Layer 4 of a small transformer language model trained on English Wikipedia (10 layers, counted from 0, width 128).
Take only the direct path to the model's output, skipping the later layers: a vector added to the residual stream pushes a token's score in proportion to its dot product with that token's output vector.

Output vectors of the tokens that the questions are about. A number n stands for (n - 500) times 0.0031.
"ith": 274,527,640,422,781,500,511,326,470,543,580,695,503,367,545,470,780,453,596,677,570,485,452,569,536,601,468,561,599,323,461,459,618,459,475,578,510,509,458,617,487,451,277,562,527,442,160,500,556,489,706,290,517,467,594,556,376,406,410,609,503,492,494,410,284,461,390,414,511,575,435,327,488,376,338,537,557,567,373,500,347,692,575,487,581,663,648,463,373,437,593,555,567,696,633,176,584,364,377,273,452,567,419,658,594,626,669,533,551,517,542,566,418,578,500,385,607,527,400,555,413,596,644,474,398,550,425,562
",": 530,549,516,576,420,444,417,480,469,543,471,593,354,479,459,515,495,406,354,525,523,510,524,435,454,609,433,516,429,540,586,494,471,453,521,626,464,591,536,531,674,444,337,436,489,570,500,488,353,706,480,495,502,566,332,476,452,452,490,545,539,511,461,455,556,479,549,474,525,560,576,552,459,410,441,451,479,584,605,518,528,455,623,485,490,406,550,547,673,519,611,443,403,389,541,421,485,466,352,427,464,509,526,492,379,506,388,527,561,404,464,481,591,497,479,505,502,518,425,495,537,308,405,540,558,329,572,438
"ished": 374,345,519,549,639,507,652,318,568,666,688,515,610,579,431,497,797,375,739,621,482,595,610,645,589,389,666,541,468,345,553,464,557,605,432,316,619,680,379,532,469,356,662,521,436,535,601,439,234,359,534,566,533,586,586,611,562,713,451,729,535,691,390,475,444,272,490,346,488,381,570,212,431,624,290,596,318,290,449,449,409,570,508,532,658,568,472,561,512,428,622,581,377,567,581,202,548,294,450,452,428,464,345,466,490,496,474,405,517,467,647,666,469,717,559,617,460,456,490,544,621,555,590,368,503,765,148,229
"ican": 340,387,611,420,648,361,555,386,540,526,528,564,552,684,391,444,656,367,550,575,389,478,625,481,586,527,793,665,538,440,584,573,569,388,492,568,655,493,541,407,561,399,464,556,356,316,400,360,235,403,766,426,689,659,548,614,440,846,452,650,533,561,540,442,322,509,714,332,332,428,278,586,479,679,524,603,690,390,442,656,418,643,439,634,575,674,799,261,623,358,643,724,763,513,708,357,571,392,527,493,418,508,543,654,397,492,473,425,606,436,731,569,495,727,664,553,531,436,614,562,469,690,616,703,580,589,27,266
"ers": 504,565,385,524,739,811,509,492,643,522,534,460,401,464,297,433,427,599,320,521,494,386,335,398,573,364,493,593,345,595,670,503,689,648,491,590,614,527,534,544,565,712,432,339,422,522,578,500,596,541,465,452,553,564,470,312,472,687,659,475,447,331,603,628,415,554,467,334,451,531,700,483,393,471,613,387,547,550,247,368,383,670,449,662,674,581,424,402,532,500,665,553,441,443,507,333,443,416,506,488,448,370,331,335,276,572,468,451,438,441,541,670,349,572,345,569,560,503,530,396,348,700,479,573,457,510,259,306
"ag": 486,583,534,477,554,378,498,482,511,576,649,741,585,516,519,523,446,567,662,473,450,521,345,471,476,634,550,425,325,399,519,645,567,546,487,451,511,466,614,455,469,436,519,395,431,576,536,453,705,576,590,737,366,623,545,417,434,604,509,555,657,642,495,524,447,485,445,373,506,388,338,404,529,491,651,519,576,608,347,502,328,516,589,495,506,492,418,624,678,464,574,473,473,564,604,604,456,624,414,472,483,447,419,494,414,545,397,494,439,564,605,567,648,714,490,434,640,517,581,451,554,553,614,443,522,586,442,372
"ons": 466,425,511,362,623,791,681,631,753,615,351,284,592,507,562,550,646,346,445,663,551,437,403,319,527,673,622,500,483,517,458,823,576,503,478,446,471,423,653,485,504,503,457,566,368,500,355,508,567,469,558,488,447,599,550,513,391,510,372,629,544,341,650,387,342,341,438,329,425,410,427,562,397,496,517,679,564,370,497,699,332,476,650,452,769,570,583,548,696,432,538,601,400,524,500,488,434,366,426,451,473,296,378,279,614,714,575,437,524,536,582,612,396,471,466,228,357,494,573,345,396,634,522,625,532,518,69,718
"le": 503,510,621,350,414,463,544,654,427,570,557,664,618,606,482,555,476,394,472,457,443,568,574,587,531,473,650,509,470,438,622,552,471,669,509,443,610,517,591,653,336,633,468,606,602,631,506,539,419,444,591,303,364,465,614,554,518,466,431,419,427,422,509,531,467,655,486,480,567,431,548,445,547,466,444,392,568,363,436,363,383,222,757,533,485,527,365,530,712,486,404,435,552,320,304,329,401,517,389,506,488,506,553,414,381,448,433,531,365,376,611,550,459,579,569,530,186,511,266,433,290,601,704,530,546,439,321,516
"here": 425,348,531,398,722,639,529,573,572,448,530,267,477,305,441,512,705,294,606,547,385,525,390,568,533,428,573,541,320,606,579,254,619,619,442,511,770,609,375,458,565,370,466,493,224,288,278,491,486,529,635,187,464,395,615,331,221,459,615,583,394,308,469,394,276,359,394,453,379,456,284,353,483,568,537,368,585,299,414,653,321,506,569,475,584,654,420,535,636,333,308,371,558,643,586,222,446,419,565,328,451,377,556,504,392,493,600,483,389,505,569,657,500,620,432,410,515,517,550,750,419,529,633,665,435,435,250,537
"pl": 527,490,609,322,402,525,503,734,468,583,671,516,442,485,541,572,416,328,543,700,604,533,613,479,597,334,642,556,404,548,519,457,373,714,475,543,553,640,522,306,624,695,545,488,365,601,574,450,561,571,402,595,567,590,458,509,481,491,539,336,339,481,609,559,252,497,511,431,429,468,466,220,446,531,513,420,456,651,456,602,451,525,465,722,447,608,586,440,582,444,677,604,581,568,615,559,462,507,659,515,684,395,292,551,491,581,743,362,526,600,572,624,504,572,453,280,661,434,574,447,403,494,570,420,541,620,261,516
"ents": 205,425,364,508,829,610,604,548,586,306,657,525,310,463,728,462,685,565,431,867,367,709,267,402,577,439,554,568,420,410,492,537,792,569,493,409,565,345,419,506,569,537,489,566,307,546,443,445,480,414,529,597,475,564,500,662,583,553,578,575,396,437,569,610,416,511,481,560,642,552,481,533,606,568,413,366,543,585,477,696,445,582,361,538,816,755,420,679,439,451,646,531,404,464,620,402,343,354,480,480,514,391,301,242,464,472,612,473,613,572,605,597,475,424,423,359,371,525,437,479,528,649,507,601,465,698,200,581
"als": 388,518,657,441,600,593,512,512,411,418,326,578,684,439,342,582,527,629,473,641,602,636,368,557,665,480,466,364,520,423,313,507,748,693,480,430,685,463,566,580,608,662,532,364,493,559,553,528,517,582,337,461,519,542,453,557,553,663,450,354,245,506,614,438,211,697,444,304,567,323,582,547,416,549,615,379,632,363,419,603,273,403,389,585,736,495,534,521,557,463,604,813,641,571,550,590,491,324,405,292,476,313,413,516,513,517,497,476,503,372,633,652,579,655,479,266,611,583,282,588,528,503,677,564,603,665,144,402
"arl": 444,547,407,445,710,542,428,659,534,546,507,533,707,455,429,648,507,574,648,570,214,643,393,522,565,401,417,558,469,691,313,557,696,424,453,487,480,515,410,382,544,491,359,683,430,313,377,474,491,460,469,351,500,440,496,479,578,603,555,391,531,528,503,552,223,702,474,447,326,428,351,439,515,443,461,446,676,436,567,458,291,435,756,474,679,743,457,625,589,451,356,490,639,671,442,316,477,428,300,524,604,513,376,560,353,458,361,522,517,543,577,648,527,531,733,260,431,554,583,283,406,374,503,489,512,715,376,394
"merican": 270,486,459,373,527,587,562,539,670,520,392,428,450,686,545,592,484,402,698,594,452,641,532,595,616,634,492,569,322,642,412,572,526,487,433,541,595,534,445,348,544,497,543,400,352,397,385,385,422,484,581,539,531,421,563,699,342,636,774,520,395,454,411,305,362,653,513,417,448,614,426,353,639,546,292,549,401,431,585,468,266,763,566,603,496,737,546,469,664,472,442,574,604,444,683,450,622,353,411,753,552,579,257,390,308,580,421,330,532,568,618,767,559,593,587,319,535,564,561,623,654,702,638,386,309,652,291,475
"art": 300,627,503,438,493,518,468,574,583,497,463,537,627,447,399,508,477,475,414,572,535,612,584,561,590,471,470,649,414,638,428,600,640,565,516,636,425,677,503,423,425,368,645,666,469,463,629,526,622,463,516,399,465,656,560,451,349,454,487,536,663,500,472,366,391,657,712,451,299,303,591,374,516,523,620,479,458,373,525,395,315,429,656,529,532,539,330,503,644,463,430,602,643,657,500,419,305,467,445,562,418,538,482,490,616,679,618,514,455,584,628,641,471,638,292,371,485,569,407,347,413,461,545,484,616,661,525,336
"ast": 416,522,273,377,600,314,516,490,466,652,451,485,545,453,515,513,450,438,465,420,371,500,327,494,556,509,622,548,555,428,339,573,683,476,465,584,412,497,422,661,441,454,574,691,555,717,442,560,338,493,513,467,444,470,540,366,347,537,567,411,605,562,506,657,232,666,513,560,544,492,489,456,441,353,623,646,537,492,352,583,375,610,643,691,589,637,383,500,630,505,652,527,387,510,570,303,477,586,456,506,530,200,380,618,506,470,484,541,335,531,559,631,604,641,574,460,533,426,475,674,393,592,557,484,400,676,555,579
"{": 453,281,422,488,654,263,500,711,476,264,583,479,545,606,574,531,582,549,620,706,599,490,739,575,668,490,678,443,555,367,241,609,689,476,466,621,726,464,412,464,447,597,455,381,510,440,479,390,539,580,426,526,732,376,496,614,448,612,477,456,414,278,643,427,520,375,545,617,469,622,423,454,570,555,564,659,593,306,368,615,394,423,537,536,593,747,544,420,548,500,732,442,523,538,425,540,488,485,493,516,352,400,412,531,592,594,571,393,627,425,649,599,695,508,504,554,324,562,318,700,631,443,532,420,400,647,321,432
"land": 426,405,417,425,557,541,670,386,613,529,423,465,394,607,214,590,451,259,517,622,607,588,387,384,473,346,693,481,520,273,414,409,564,565,478,523,564,570,432,476,575,696,532,324,496,729,399,634,341,434,704,581,647,503,469,487,512,443,695,526,401,467,494,246,354,571,635,287,531,497,334,360,632,713,552,566,376,390,391,459,258,389,625,473,500,574,474,479,653,387,436,758,527,555,257,423,565,428,523,462,463,638,242,611,539,510,590,508,575,513,497,620,405,504,631,382,252,629,456,504,397,483,551,512,364,440,443,385
"ire": 234,485,485,560,476,262,522,564,518,650,522,345,528,531,525,506,681,595,377,626,635,341,397,538,563,351,598,288,296,316,487,455,526,665,526,521,678,617,485,431,552,412,328,628,456,219,413,523,510,608,378,187,468,619,484,646,491,343,694,388,511,586,480,465,328,527,494,506,544,336,445,429,411,376,386,503,487,603,659,366,421,605,488,545,508,688,442,354,670,516,351,688,486,633,602,287,334,293,500,324,525,545,404,401,583,782,463,412,487,398,578,692,509,611,509,391,642,344,455,599,525,535,696,488,336,727,295,676
"eg": 439,396,614,431,489,609,430,413,562,608,688,471,687,534,544,567,609,569,494,629,639,539,557,604,510,587,632,595,385,439,580,646,470,452,480,537,460,542,599,274,671,443,523,382,584,327,319,555,586,361,490,581,528,429,546,378,715,780,440,335,497,574,405,387,342,652,455,540,504,491,494,427,403,500,443,525,620,622,432,547,339,439,472,568,617,614,379,392,662,427,703,582,547,835,539,467,613,448,266,453,581,397,506,555,613,657,588,500,479,498,557,713,485,745,434,516,529,682,431,730,557,582,597,483,366,585,395,510
".": 497,643,606,535,500,538,504,576,436,425,451,549,369,423,474,498,380,505,457,433,519,578,522,528,399,467,616,630,500,560,448,514,542,562,493,354,447,618,600,601,463,260,394,505,380,439,593,529,379,527,568,626,438,395,492,579,476,526,583,612,574,488,563,398,507,429,401,404,465,442,581,671,422,390,452,552,551,599,648,467,594,406,630,632,477,469,500,456,565,572,550,394,379,443,463,523,494,603,451,401,528,575,442,547,475,483,431,416,518,518,461,504,468,465,429,459,510,678,570,500,481,321,520,479,560,344,504,529
"iversity": 310,356,321,249,630,463,673,516,686,525,566,477,383,363,410,462,663,469,433,625,493,752,534,836,613,663,596,447,388,594,374,585,484,439,448,350,524,446,543,410,441,356,329,450,384,479,450,446,577,713,614,492,777,362,559,624,555,745,669,401,428,448,486,504,260,578,649,386,389,528,448,370,524,553,553,424,577,255,546,720,362,533,517,581,834,841,512,454,619,433,500,515,436,715,554,340,500,438,573,691,444,570,458,294,422,579,553,398,509,388,534,660,541,774,523,209,655,431,297,760,764,684,680,530,594,426,437,596
"ific": 384,430,462,513,624,447,430,469,629,222,839,526,421,630,351,533,695,455,344,637,532,500,471,743,607,377,567,419,352,397,384,584,619,368,494,229,594,369,419,566,560,555,463,356,529,497,482,417,587,727,492,372,667,376,564,434,586,693,628,480,492,540,557,727,413,527,465,307,545,633,244,429,552,437,637,487,497,419,513,394,289,466,595,546,693,794,570,403,594,443,734,568,599,594,683,492,569,433,503,480,522,606,388,567,507,575,478,370,611,611,494,626,694,686,713,399,716,392,235,769,518,468,691,500,427,515,417,645

Each question shows what one neuron of this layer's MLP adds at an activation of 1. A number n stands for (n - 500) times 0.00068.

n246: 518,558,608,525,693,398,444,586,632,541,479,409,437,447,583,525,411,305,608,545,384,300,458,323,481,483,635,396,263,613,347,390,326,690,329,689,380,396,395,469,406,537,599,503,449,503,518,690,722,441,568,570,589,466,571,560,539,532,244,414,486,529,472,405,304,464,606,695,571,338,394,467,428,565,486,497,480,552,569,469,523,579,370,483,496,435,378,273,562,451,503,349,518,497,652,497,317,136,482,392,307,605,493,455,716,885,358,524,381,680,631,289,647,545,463,404,334,484,429,481,558,605,547,591,507,526,580,554
Pushed up most: "ire"

n120: 423,253,753,519,489,677,554,372,402,579,657,449,569,705,296,450,519,616,588,677,548,403,460,248,438,612,465,696,396,745,417,441,334,562,788,726,456,379,387,447,434,437,469,475,429,497,623,378,673,624,355,510,450,436,489,401,424,447,431,479,410,669,341,269,468,540,338,447,518,555,517,626,478,477,536,547,638,507,401,449,622,555,650,574,269,328,351,537,715,831,410,467,592,569,643,651,486,532,445,406,666,489,684,632,454,279,569,374,662,574,669,551,582,667,370,412,410,568,403,530,338,514,656,528,572,383,416,519
Pushed up most: "eg"

n159: 435,227,554,436,515,386,402,689,258,329,639,478,421,431,490,411,629,591,444,383,621,640,580,509,365,538,535,381,455,562,341,310,651,621,500,654,769,725,384,642,535,605,345,511,330,609,469,489,511,620,318,354,677,397,641,350,648,624,638,541,406,721,410,515,641,587,197,620,595,559,344,378,515,503,379,571,595,371,515,449,451,655,405,374,581,392,373,618,521,453,572,244,533,634,555,514,539,547,482,442,643,391,547,469,570,294,363,320,423,478,576,416,558,565,570,365,379,590,584,570,624,350,354,598,616,396,608,425
Pushed down most: "ons"

n102: 380,537,656,427,511,572,489,691,532,490,417,589,305,557,614,729,525,640,135,516,456,486,701,525,553,503,445,384,358,376,194,524,453,625,723,542,453,515,592,292,581,414,400,616,621,428,497,685,584,419,270,591,472,296,431,321,551,489,402,527,416,497,633,450,387,415,443,581,627,371,442,578,289,484,424,650,559,673,426,461,452,396,432,619,339,579,766,482,503,492,542,607,532,537,504,456,322,465,593,296,474,476,518,368,435,641,427,476,335,271,555,244,593,373,514,492,635,506,441,361,416,377,427,619,550,552,493,620
Pushed up most: "ire"

n177: 518,649,622,527,473,426,513,541,417,336,399,403,440,704,411,512,456,715,330,472,310,523,520,543,411,481,535,468,497,642,595,541,510,627,372,346,554,532,581,474,557,490,484,272,546,615,616,392,407,473,630,516,455,744,565,473,346,386,690,730,500,473,497,386,568,407,636,483,387,322,659,734,620,455,582,539,691,563,507,420,586,601,483,612,511,537,567,564,438,424,615,416,285,569,685,522,484,356,651,371,496,319,517,433,458,338,600,584,486,675,397,407,410,344,561,489,468,538,568,549,503,434,512,930,484,555,516,613
Pushed up most: "."

n144: 358,691,477,725,630,493,521,500,352,660,687,518,590,480,550,503,770,616,425,442,601,552,335,517,541,449,412,717,547,346,443,560,296,457,397,431,461,512,275,621,436,623,400,595,541,478,351,658,616,549,651,223,562,472,455,393,453,511,564,543,528,461,542,208,589,337,550,566,507,607,681,370,471,384,580,528,500,570,459,514,480,570,457,418,631,497,511,507,490,443,308,553,429,540,479,560,322,213,386,447,549,435,668,602,711,388,337,569,414,247,508,294,391,208,633,481,571,397,438,471,361,480,657,575,417,422,682,420
Pushed up most: "ith"

n249: 594,652,423,347,510,624,661,666,536,757,581,586,613,421,381,651,426,438,564,464,384,461,638,733,651,576,554,325,503,538,478,437,628,620,465,617,399,399,439,468,462,535,384,471,474,436,475,586,615,550,503,421,539,445,535,487,412,503,318,406,690,500,343,543,481,604,506,397,567,663,618,320,520,406,445,448,503,574,396,707,759,412,347,589,374,650,576,325,484,518,480,597,603,356,317,466,536,378,400,694,553,513,477,595,449,631,453,641,381,650,577,423,469,648,631,609,616,526,418,672,623,249,414,611,478,488,573,745
Pushed up most: "iversity"

n261: 503,390,522,493,581,400,615,416,457,416,423,411,625,450,353,482,366,565,608,509,569,451,346,376,377,395,357,360,598,544,650,387,547,477,450,503,590,537,452,397,387,675,463,805,381,272,324,428,487,563,537,406,478,593,599,377,278,483,591,544,307,479,435,553,459,448,581,629,449,480,367,514,490,567,474,416,532,621,380,461,430,335,543,392,382,613,523,590,390,468,324,334,450,450,390,715,412,686,580,293,546,513,533,584,354,418,637,390,661,553,380,619,448,217,640,374,531,597,527,572,398,460,765,529,528,488,525,483
Which two tokens does it push up most, strongest first? "here", "arl"

n119: 658,586,321,187,309,299,385,486,496,460,584,474,337,482,635,531,336,676,507,411,564,637,534,681,353,457,424,471,475,397,557,632,397,417,474,360,481,621,558,412,435,634,411,428,522,224,288,465,593,406,434,579,555,573,438,598,256,442,699,557,444,582,545,462,282,379,158,554,485,738,342,571,384,397,559,452,405,630,535,515,349,443,462,612,417,521,489,538,596,650,537,210,428,635,372,691,419,610,594,567,305,435,422,532,630,574,564,384,552,837,434,528,668,777,533,414,696,570,462,503,515,504,547,536,584,583,744,377
Pushed up most: "ag"

n68: 437,390,615,341,701,475,339,430,682,317,290,588,470,302,450,452,543,546,236,484,617,576,643,488,407,476,327,470,473,310,593,447,685,659,398,566,546,417,354,510,507,486,606,344,356,500,711,387,545,525,676,523,421,545,544,507,566,486,467,550,545,430,423,337,469,575,497,377,295,603,365,629,547,459,287,586,558,250,434,427,315,370,320,449,389,389,658,464,196,333,333,479,323,410,468,414,510,698,341,395,399,299,677,489,558,437,444,565,455,575,535,604,559,374,507,646,553,316,513,539,594,553,497,581,632,545,497,435
Pushed down most: "pl"

n107: 480,600,663,530,493,448,759,430,452,465,424,680,415,595,466,585,507,535,652,574,360,582,430,606,544,447,590,500,574,433,482,631,471,658,597,497,640,461,494,302,537,422,524,584,503,417,451,346,401,304,402,340,569,531,500,529,649,520,476,652,541,342,621,591,609,527,537,586,478,669,632,510,645,594,610,579,547,545,477,474,543,603,756,475,520,476,548,549,668,573,392,296,717,576,536,555,484,416,500,353,664,653,370,380,463,701,373,175,391,409,457,560,560,468,528,546,537,283,381,350,570,359,440,426,485,355,429,616
Pushed down most: "ast"

n251: 418,531,389,523,504,604,518,636,636,833,565,677,458,606,693,403,534,609,436,520,455,413,544,582,394,401,479,621,482,580,455,563,410,696,423,674,437,474,454,410,299,468,305,543,558,500,675,554,588,791,521,447,277,457,665,563,496,363,637,382,518,597,675,559,575,459,462,302,475,455,345,457,621,664,399,399,690,493,785,614,533,277,567,543,640,350,485,346,529,651,580,530,459,510,578,608,678,388,685,449,567,471,526,571,632,540,726,296,531,586,423,582,435,713,482,557,290,313,405,642,588,603,602,511,607,585,821,648
Pushed up most: "iversity"

n19: 531,765,426,500,470,490,546,403,543,386,691,404,484,443,415,398,651,413,497,521,770,712,309,725,461,579,678,576,481,513,632,418,470,430,492,406,510,483,471,355,557,532,419,570,613,482,570,621,464,371,426,509,584,497,436,620,544,469,450,522,392,395,454,313,516,583,528,428,506,550,349,479,429,565,516,448,211,708,462,441,626,531,307,503,465,555,609,560,689,468,634,626,473,591,533,472,405,554,596,635,630,199,405,574,567,510,631,356,742,711,624,617,460,368,443,449,377,444,427,385,544,661,509,357,441,479,645,707
Which two tokens does it push up most, strongest first? "pl", "ents"

n17: 363,451,657,334,500,414,434,422,337,475,655,497,509,551,524,399,297,479,418,399,512,422,384,630,429,506,527,530,455,500,425,566,442,414,294,724,442,525,509,596,467,366,437,668,522,363,455,365,400,260,582,488,638,460,583,487,427,647,521,515,268,555,616,560,690,500,401,516,822,494,480,483,390,506,500,494,346,518,652,541,461,572,681,460,533,562,481,465,556,456,556,630,560,628,583,470,391,459,557,638,567,414,447,550,704,447,402,525,775,487,730,327,591,387,555,673,476,374,445,486,614,335,475,543,657,497,591,461
Pushed down most: "ers"

n292: 550,587,302,613,307,633,562,604,587,489,571,613,490,472,247,537,704,41,328,477,490,468,569,680,419,504,342,440,632,583,462,296,411,412,602,715,563,436,719,550,524,627,486,577,475,471,549,637,637,354,497,354,553,511,489,599,516,466,604,448,478,417,471,338,542,527,632,364,652,412,490,393,609,347,532,604,401,606,153,442,574,452,445,525,647,558,573,556,626,654,504,416,647,452,449,266,702,433,614,609,713,383,395,554,500,562,407,303,287,463,363,686,503,442,430,556,535,688,692,463,251,568,549,325,445,393,486,365
Pushed down most: "ents"

n82: 632,577,385,557,519,305,354,523,665,551,530,466,558,474,663,595,435,691,606,413,509,524,387,327,523,456,397,409,348,541,561,471,428,355,240,533,422,559,559,563,509,506,332,586,503,476,378,404,442,512,352,626,330,554,342,611,541,336,468,477,564,411,494,540,476,591,645,528,521,596,399,433,532,454,524,482,503,345,350,467,466,575,589,618,435,494,402,488,506,510,445,444,460,662,481,465,276,580,565,415,633,553,445,705,686,467,330,535,646,714,476,523,428,479,382,262,465,546,455,441,494,609,530,303,287,590,436,358
Pushed up most: "arl"

n183: 433,375,573,493,489,422,605,510,528,389,407,415,563,406,460,510,701,623,456,477,547,431,570,339,474,605,425,344,254,483,433,423,318,440,414,535,404,509,694,672,379,609,523,520,335,335,399,474,455,366,591,678,424,400,466,443,512,409,574,670,594,404,458,720,500,477,517,624,428,496,316,629,670,428,476,784,455,579,471,496,701,527,610,436,347,399,423,364,503,599,476,337,560,733,354,540,542,386,564,489,575,548,277,346,466,598,454,541,810,472,457,585,737,623,877,454,507,466,575,407,369,401,736,659,417,471,554,609
Pushed down most: "als"

n45: 675,419,477,551,392,336,496,530,746,556,503,319,450,456,453,477,626,454,636,438,470,528,219,550,613,755,565,568,534,410,644,628,428,759,475,625,593,543,582,427,463,449,583,670,452,450,413,563,588,737,326,490,417,365,445,468,535,613,359,383,577,330,416,415,486,543,507,679,555,357,406,515,464,362,573,642,569,344,378,546,488,313,425,616,519,566,316,586,629,416,367,326,841,530,511,493,486,339,550,672,282,521,406,575,527,637,573,573,582,425,379,415,507,669,490,523,645,566,568,616,650,688,569,435,636,393,439,820
Which two tokens does it push up most, strongest first? "iversity", "here"

n201: 600,535,385,427,375,431,493,439,486,470,583,428,477,506,461,330,452,496,454,750,277,510,595,532,565,405,484,307,523,535,658,545,500,756,532,543,352,518,507,620,604,480,529,415,404,470,540,695,503,643,591,279,460,623,639,479,440,630,393,651,537,580,615,438,352,453,355,630,662,469,587,500,531,452,360,373,622,580,504,710,828,426,623,582,536,402,473,400,510,382,379,640,534,346,819,548,480,750,486,703,254,516,439,366,503,348,420,340,547,644,410,522,637,412,503,295,400,485,491,516,567,599,530,493,414,394,614,664
Pushed up most: "ents"

n315: 561,503,485,340,536,373,495,383,443,597,532,484,516,607,555,582,408,461,474,457,529,546,576,564,445,513,395,495,503,497,547,583,414,437,439,435,622,476,463,693,686,526,402,540,660,398,396,580,573,527,546,474,489,358,460,401,385,492,539,345,538,552,446,718,296,599,583,579,540,423,513,368,545,471,503,390,497,423,611,476,445,534,486,489,604,627,331,522,371,411,473,580,426,448,442,415,511,681,459,410,616,529,649,430,413,381,482,456,483,470,500,353,352,525,468,320,279,459,321,388,373,467,366,568,577,424,578,514
Pushed up most: "le"

n65: 341,403,463,496,735,576,407,578,529,313,620,327,520,294,752,382,646,394,441,602,411,482,621,276,504,690,407,441,517,483,687,507,609,352,471,323,405,397,441,489,490,490,561,486,742,363,421,257,568,353,493,373,504,472,427,500,559,611,534,476,472,585,650,525,556,473,278,552,514,337,457,553,655,510,584,617,497,476,605,736,552,469,435,431,394,563,349,361,440,659,443,406,486,734,554,571,319,504,464,160,462,775,450,653,542,482,436,533,466,413,520,530,718,579,653,681,644,570,447,530,641,631,615,393,348,550,448,773
Pushed up most: "ific"

n224: 159,413,344,250,543,591,472,401,617,555,670,420,664,430,523,449,352,511,517,478,404,548,403,598,452,507,557,520,391,602,487,401,430,444,658,616,416,579,477,554,397,416,385,500,632,438,365,348,541,524,571,497,591,425,588,384,489,453,352,523,263,699,510,672,530,503,619,547,581,504,544,686,568,299,745,616,466,314,344,379,379,388,262,453,610,429,510,521,524,519,534,524,723,546,440,497,682,338,594,659,471,389,572,404,617,390,513,632,437,254,504,484,643,600,379,660,725,337,564,376,719,490,463,637,484,612,361,393
Which two tokens does it push up most, strongest first? "iversity", "ican"

n301: 666,515,342,439,582,617,601,467,608,493,421,535,347,396,563,663,793,615,426,510,660,756,430,516,590,247,591,632,567,321,457,520,582,511,569,483,628,518,375,442,500,412,616,588,380,584,524,606,434,616,578,446,568,627,763,433,372,583,280,692,556,411,344,528,442,490,627,428,473,553,497,386,424,547,352,293,490,388,526,559,535,440,638,409,663,487,570,379,300,576,555,316,482,364,274,490,323,302,405,497,612,378,538,448,378,503,355,520,567,344,527,630,372,350,500,535,417,475,332,429,464,244,406,436,382,590,517,233
Pushed up most: "ished"

n172: 522,511,487,440,668,639,428,425,585,453,372,607,611,461,255,682,598,474,417,655,591,327,548,355,442,579,474,364,457,425,536,281,636,659,492,723,660,536,507,682,562,503,373,520,554,555,616,464,681,768,353,536,624,446,617,535,587,550,477,445,558,566,381,309,593,532,487,603,550,552,635,356,677,332,547,483,520,477,385,647,535,555,535,368,500,516,655,462,659,333,378,517,414,601,587,406,585,407,358,657,536,457,408,387,410,643,176,559,340,497,489,615,616,551,294,583,680,427,437,384,447,561,472,569,400,623,375,295
Which two tokens does it push up most, strongest first? "ers", "als"

n113: 525,596,781,619,590,562,391,620,368,483,450,425,555,598,675,488,483,295,497,513,280,561,466,408,569,451,585,319,370,403,506,510,722,438,591,557,628,455,474,674,229,645,384,530,533,473,512,461,470,422,665,379,533,563,513,510,711,408,422,532,524,667,459,555,450,582,477,588,619,393,587,640,511,415,450,430,447,468,425,490,362,516,778,444,291,399,391,701,658,496,284,610,380,342,768,564,480,389,589,469,685,520,314,449,322,480,442,794,381,372,526,595,494,517,579,478,503,654,469,712,588,474,418,516,465,437,588,398
Pushed up most: "le"

n129: 426,616,494,418,356,295,576,408,638,543,563,603,489,413,617,331,512,394,390,303,338,407,523,593,525,508,576,361,464,522,464,531,721,633,603,468,637,587,409,431,452,437,489,477,534,351,458,653,366,550,538,390,532,509,480,464,510,649,416,697,369,468,474,408,546,391,425,637,577,310,669,478,452,458,509,471,534,585,736,468,441,458,503,540,547,696,479,398,407,433,552,598,470,586,456,478,308,271,467,515,553,338,619,481,673,617,414,348,606,455,510,465,470,553,517,400,385,411,579,532,497,390,458,455,522,424,455,524
Which two tokens does it push up most, strongest first? "ire", "ished"

n263: 343,510,500,382,633,409,281,412,584,442,418,453,476,441,420,661,487,592,350,394,373,497,262,215,626,640,479,641,648,506,562,535,598,447,384,399,406,508,632,515,449,515,374,446,545,525,397,448,377,503,638,378,609,421,582,447,610,731,630,562,398,463,583,635,464,477,403,394,494,478,560,344,430,569,473,555,524,582,487,556,577,344,494,488,625,659,500,468,405,513,435,509,216,574,324,374,583,470,581,506,625,611,451,622,353,670,480,464,615,277,552,468,407,581,533,384,574,437,537,429,603,410,298,500,526,386,494,573
Pushed up most: "iversity"

n255: 634,679,519,298,549,566,394,383,606,497,534,369,503,355,490,497,567,658,540,352,591,347,531,698,610,507,570,599,523,474,438,340,710,638,440,605,497,638,567,534,642,530,448,560,500,448,439,618,329,497,391,730,413,544,507,465,538,539,516,536,558,703,466,556,497,647,431,223,808,441,554,504,380,405,416,690,497,206,597,459,396,432,562,576,500,580,614,423,480,306,435,341,600,321,667,643,333,440,559,531,518,593,497,555,626,548,562,322,566,430,565,522,317,466,314,632,615,494,262,645,468,600,389,619,645,627,625,433
Which three tokens does it push up most, strongest first? "als", "ished", "art"

n5: 690,462,516,479,473,557,483,253,590,415,503,554,304,589,183,689,619,379,449,515,614,457,540,598,404,320,535,452,459,453,440,373,547,483,442,539,510,488,384,572,382,729,342,394,520,601,477,357,470,493,367,478,555,435,666,641,599,476,471,289,480,494,447,439,755,469,532,452,633,446,509,370,527,432,480,533,698,415,483,483,560,516,749,384,521,577,460,537,398,453,454,675,473,175,305,522,625,453,634,460,433,561,559,557,577,639,550,730,695,395,611,438,509,370,532,357,379,539,571,433,462,616,551,600,403,663,679,527
Pushed up most: "land"

n62: 447,444,484,572,503,527,437,579,533,280,392,366,453,627,392,384,568,317,612,368,804,460,483,437,486,413,403,558,376,487,402,573,466,621,644,507,588,573,355,549,554,339,497,671,624,473,449,601,642,707,509,471,454,552,419,460,474,445,624,368,513,409,305,291,571,611,649,372,432,551,466,542,476,473,559,625,429,613,601,553,309,516,564,506,355,673,597,507,549,475,361,466,621,437,318,544,451,569,681,553,567,552,599,635,648,371,553,416,684,395,659,618,609,357,255,577,357,349,608,463,507,759,426,522,375,285,596,455
Pushed down most: "ished"

n36: 521,637,580,400,448,532,527,472,505,433,417,583,528,542,569,551,391,369,521,507,491,478,522,592,547,512,427,622,579,599,518,535,485,529,574,402,532,551,604,612,505,545,429,505,605,407,380,574,638,420,590,467,623,362,585,434,366,664,639,560,563,418,558,500,479,507,414,643,590,471,502,457,538,645,545,387,313,594,604,517,429,551,461,441,557,636,466,703,450,468,637,571,596,578,525,505,437,392,431,548,593,554,541,448,467,565,312,385,500,446,522,464,632,592,509,513,451,504,487,518,573,518,437,507,596,612,549,518
Which two tokens does it push up most, strongest first? "merican", "iversity"